Layer 3 of a small transformer language model trained on English Wikipedia (23 layers, counted from 0, width 128). Numbers have three digits each and are written without spaces.
A neuron's activation on a vector x is GELU(gate . x + bias) times (in . x + bias), where the dot is the dot product.
The model reads these tokens: "pe" " River" " water" "sh" "ed" " covers" " an" " area" " of" " approximately" " 28" " square" " miles" " in" " northeast"

The vector x that enters this layer's MLP at each token. A number n stands for (n - 500) times 0.004.
0 "pe": 532366551570373498436542641482636493406199337428554459438442445388303329402606418653660534409492675464422524598537397529432477702543476544524469675419546556647426538588524462639421516449392303387661516363473308687608396498616466454439590511555517427424541480357486421533464515470478496597286536455538456250658679475527427383398599429480444435629416550617524451630689556419394726620781
1 " River": 514445582523556463422700591610694478463195606419273656465496515530372376530647127554548439460513699467415500725593579525576599251615390268536610439382558481600457395582448712437395517609389429436552531515447499697519326334545462511412580640671385584512470432601437396461453559465357536462256516513433457395426440477523504709530582419461456533601492599545604466545544535336409545534544
2 " water": 479540542406470409484588557554793411628222637547285499499510360472399330460570244458587448348457674496500435664634424512588512459640472346535651571532603458553447428575456733631535601453429287432586490490557371573367464297545511592203638593702419523330644377556311381404540511453367651439408533485517488484658503610625576561428551531335459516489599459459633439428440441613496512566654
3 "sh": 634403321457481519338467458404562456614030441497383403576389605398400407492517276484611413634452608637403561416568504528455418579494372488414678452635656619614510452521304648439556440424382397468416564317595472651583516503687556433368599573529423600582495392500556497465555703679775327490386422628489550477522458537502455187477584531373624533488484579459482425592365465583353626416805
4 "ed": 449626387716445484472574455545613450465309285544528616505469538487335461562569534521633487416454510420328525520608288463545343414597337438469462489543457574573556502482327760557478423383428432396559503475513455620451474369326582686612494706544497679528536462447611548445467545488634444444412753466438418478551640356638523175510508495482304653493427577443528506516559264622567514516787
5 " covers": 512665471502322548512289498393552485440289337347429690494567554520211407553458321539563515506413593439421340492627405534419401603603368352399439688613605481524362353677425728494361504369507301426449562813550473637523562435671519427445517446582548608515527530623496493517517499264441474427628565431641553466515387374710654516385503378439511633563399553489471524467581597354595674607710
6 " an": 569439590522689546417458412440649571695397262390488586475499544334388471575469207668385497286388516639577519318357541388410552525609504562475337604576556587460461577482457570537340684293404504419580457585491472353451507591553600563589607596477613480468370646536549499417838674443454456393460584607526414485467297477451546486515478661324439561434317519506530462334489502546313535599843
7 " area": 559626418522353426463441439456800535643138370413421656525562542516570275653457217476629560560326677508548305482396380609515406581642340404377548698448504471556386400685502548501410530491456540423561450590565605542483414548621541489432661447682648585331542315790459326520542488509343512425401524375500430549454369641586627540454536567427500514535509522536622453467322459561504413556602
8 " of": 571497591582668593345244457447874549617548375568664486231484581625467620487551413361528437423552446487524509436504600522519497510592380424332394708486470490563454566429365487531328416329614453501552418569519348433554291594500466503408509515542619522667420510636478410366558509491533588544447545443461490501550177427571501355546640558451575627482399601492382482381453412492437483495819
9 " approximately": 539421318431457550422283540295714452631643452439552495465603535463384391434680306488570381539565646623465392599428633486426428475588274392380573662396469639499516505668501623438399355445596577476534510710654460466572396600411487427518487551699643483455543457657382363417662461476469513319555480572569462485411392339620575528364592396351636538597399620436518561359397328598581547343771
10 " 28": 471363566584445552490317458579624437609441628445531655510398645466490557512804424627323359449560646387526437227437330558474495449530441563389386403528558393397535471744442413600553426498497563452342454572638540520524505525398536230545572586609607425654539612431508524457596371590466472391542432616726534482315251500526542511456560356494620313642511506405474521395417333530449498534710
11 " square": 514424647558672555467491349482574435310320285493387529565584578418382408510587585516658622463439592631498548529481425668526609493556407537342578648413426381504454447530552557555555539542333559432345490514614600587623359467489266513342427546752615620373490507672460473447594571682431754326492548368531509427363422589417652607440657555336425273427680530475442386330438459449528372578641
12 " miles": 510637140312558456599420543473601497620235440459478519588419544556497321610592264466671551538515436545512349744588577612472346464543458454432548622434533366390388384684457575483517426473451455406593586743646641566535565362514454467419445522587557504559483501540503442456525368324280684354560518407435479441344411542609844366613615530394434480647432436483550567509520389658493456402633
13 " in": 490604589442611594415223494417746537321484415466611525499548642625399535494447326503450493378583742415651529349533371476569392504499514590262510616485400441389414554569254546623347453291462465403562637691555390574519486570619458438616379619494552673765533630639501467400641486432438486578352591375475472631429118450524677421425502479411619529513439568437453419495424519542491423448682
14 " northeast": 533612685426573401537307440618618407502295526358321615512567583379537515491540434492428505309302508603560372370485501481631387488554238583332591598340406419495274497577507568585416401503390473465431583646608688680543627353436302545506423506797402585480501440785528549646666457495391493395505536530483395577467331592647547593426468533336459653665549535539647490423540473497522420380565

Each question shows the input weights of one neuron of the MLP. A number n stands for (n - 500) times 0.0019.

n121 gate (bias -0.103): 453561603580397413476402573500478533381473548706609566406588332628523573507442629472567322555622714568669473542489684558770560412519707413436490421665463490635411711376497436540561507666690483527343692427572530487443421643395655424445278394411436707356520667455402510490604532570568540696583425246437552493364628552418379421373422520391510733355514341568473703299585659373544408275382
n121 in (bias -0.025): 397545451346439527534470492480586559700740527500257433497574445420492528597443647444528529579473512453432600418567672497420458745474480327332449659397543415492370461579571415674600471530464453401605277539453437433607424552680480564401422482523557348537376632396506431429500560469621401511433532430587648466517368533540509645435489728491550386439426494351724617531414382536503529605412
On which three tokens does it fire most, strongest first? 4 "ed", 1 " River", 14 " northeast"

n297 gate (bias -0.125): 512523617362444389558447443644428440616654536332536497717542385616445575485528380402763662642680355574370567481494564529627597651427435604547437532449450514611579796560454477376480579482306479482550491500531468580425580372642430541651551479438480672354477431525491468464393577489602604472429640605537397506488390399438411477615390517538435462525641741509468503596374473615535445612690
n297 in (bias -0.037): 508514442440464545608511519550642516599409560427637478560582592423358682492594191356675571601517520462585505500233553536631484481355534655550432494425434614546475386391511674429467483431395506592619391576564541565448575561450667637564597353578571503432590381587495336479475427538539481643435652572573483454553629492345576594519522624519569705387503486492467648578536456405566558462430
On which token does it fire most, and how strongly? 4 "ed", at about 0.21

n277 gate (bias 0.025): 562555405558366585518508347521677523485368533411650613415562426576427442497606615425532527407439545460418515559462301503580274444432476542653529497517678784598435477500520523400659609396186358405486387459603649621462452473497679660434626574438403590407390406613509452404453464703559593526425630377506393540382524474616590379439629468406429406517530644538392482629503450551637503416599
n277 in (bias 0.030): 630681684475652597621450516622573538513233531561263602552213556292510465594401339503481477480520487713617536308576516464509558393521328610210477381437369516459638490519451568464360513565552490583691665497490318497436454484386620576414538537418325417535568651462565507441393645555326555369592572252308599430513703535447468433375474481693487455459510600529381393389405549622367536529573
On which three tokens does it fire most, strongest first? 4 "ed", 3 "sh", 2 " water"

n317 gate (bias -0.084): 475559573352316474506642355418803500585447636558549522572479529706361673725494358606422275599587446398381569500503670519579636556529420378473317456573459543531525574413683543593428494376553378446428630485351360611395529431491575603334567297500584454392543436644481472443503521426560472531574362631601535565399430342639500408639603416434666690341465686569630469366535550304448475450596
n317 in (bias 0.025): 534503664586484474625491289774390564675435503381413454484407484472583491603616542369314622544577627576550603432457521644678653466411548439512377601449509334418421608598333318391522556422381269405497494641388512454463481509752500643674527435406649515383426404542655472429376450488556617613463663543534588442779414491475559537654534519388590680445413538478608572351575295569480428485583
On which token does it fire most, and how strongly? 8 " of", at about 3.3

n96 gate (bias -0.056): 662487340481403616600510445470432419517447509552562701437348440503382663486380346409655381389432416479533440538479671364686575559540624706484598393346483591465427523458339771385408453455542605477366463415271467438523386420540563587658481559390757529474523551605414738355313670448520589351574367506442658526400605292493283380503375497324577368606701530487392559403600463267629603448507
n96 in (bias 0.036): 389469466649634510540548624550659325546423462542683515543766394306262454456570630412273484509684648447580469479615518515512391500517359431567451450644565725446544555460708497663457481217471563481518566442509515427403403506571429465519687432593322512661460544379448519518371383387559479476600553383585522394503478449656555602576518525426366577518379478769469580404472323536414389323528
On which three tokens does it fire most, strongest first? 4 "ed", 9 " approximately", 5 " covers"

n0 gate (bias -0.062): 644536500562467635448528548619507643673568475458578462607303341552390461453503315296526440231601344358406503363528678526383558611515586333500536434484464542662434590403584484662507546606479453530289450381360441394432696471503620414477478336464698474313526403528624569478633432568487390369452438541426540343572543345730484455330494588585453539570671303588558679433529393208606441726620
n0 in (bias -0.047): 690487662432467662434509671314606433690631565426626635559764354507568413480500497567448665360534383458670461469559653503360645683360477413525584527688576432497302490383454532520595543592510695450582520474529637519367463523556297565787538527404585422361429436588408556644656537620523380298542474532680567616569584751434428513426526579474519422350608396329516389385586370569409444701611
On which token does it fire most, and how strongly? 6 " an", at about 1.2

n184 gate (bias -0.094): 578352433407491571563406494541565562563658554548416322529384494652608449515464645670426503550660474461503529407567426437427630552404520274497460410282650548438480353588463202626580546539518447450500401633385388407387547560500506573459475500529534404557421397539615369599583585426399389593486734598565413540549380469604454637441663431598489491478302521615577448494284478489559569654386
n184 in (bias -0.069): 689552434433553656577418551564585468464500547516489435576376539415448381658630432567484590575517623532538374591556547486418430574449545452536405347364588386524517476459644522541541354491697489481426483462577347411416486440492454595522503411591579338478516446429437300455462539592453440487532481564748575317732542497528478575538514659409611715719480447681581519489442534384480522560290
On which token does it fire most? 13 " in"

n105 gate (bias -0.082): 593503415450553596345688474297462403517468517454515477590427432404451517404492725515529236556494455566430497414313625573438385300497577569497529583418535480437700592347543589416544477561506542645413435348594465532408476605360628473506625345453419618373474635444570291483584434658559462580654482574400571606512503421509491363451459517594607567469455446658451418480518703449546491315214
n105 in (bias -0.012): 503524739404456563491592548481520545546598500612484569469568369344503582703553430336491563538389462687512574640487415623643548549551503349439482254557596430521308494628506464598497608407448342438583494618413561470427572673525445506691362577298726594418445358388411621638402529464280393422461441362609400684506380646398512473503509549491438396530389242469537592722441393524500577518676
On which token does it fire most? 9 " approximately"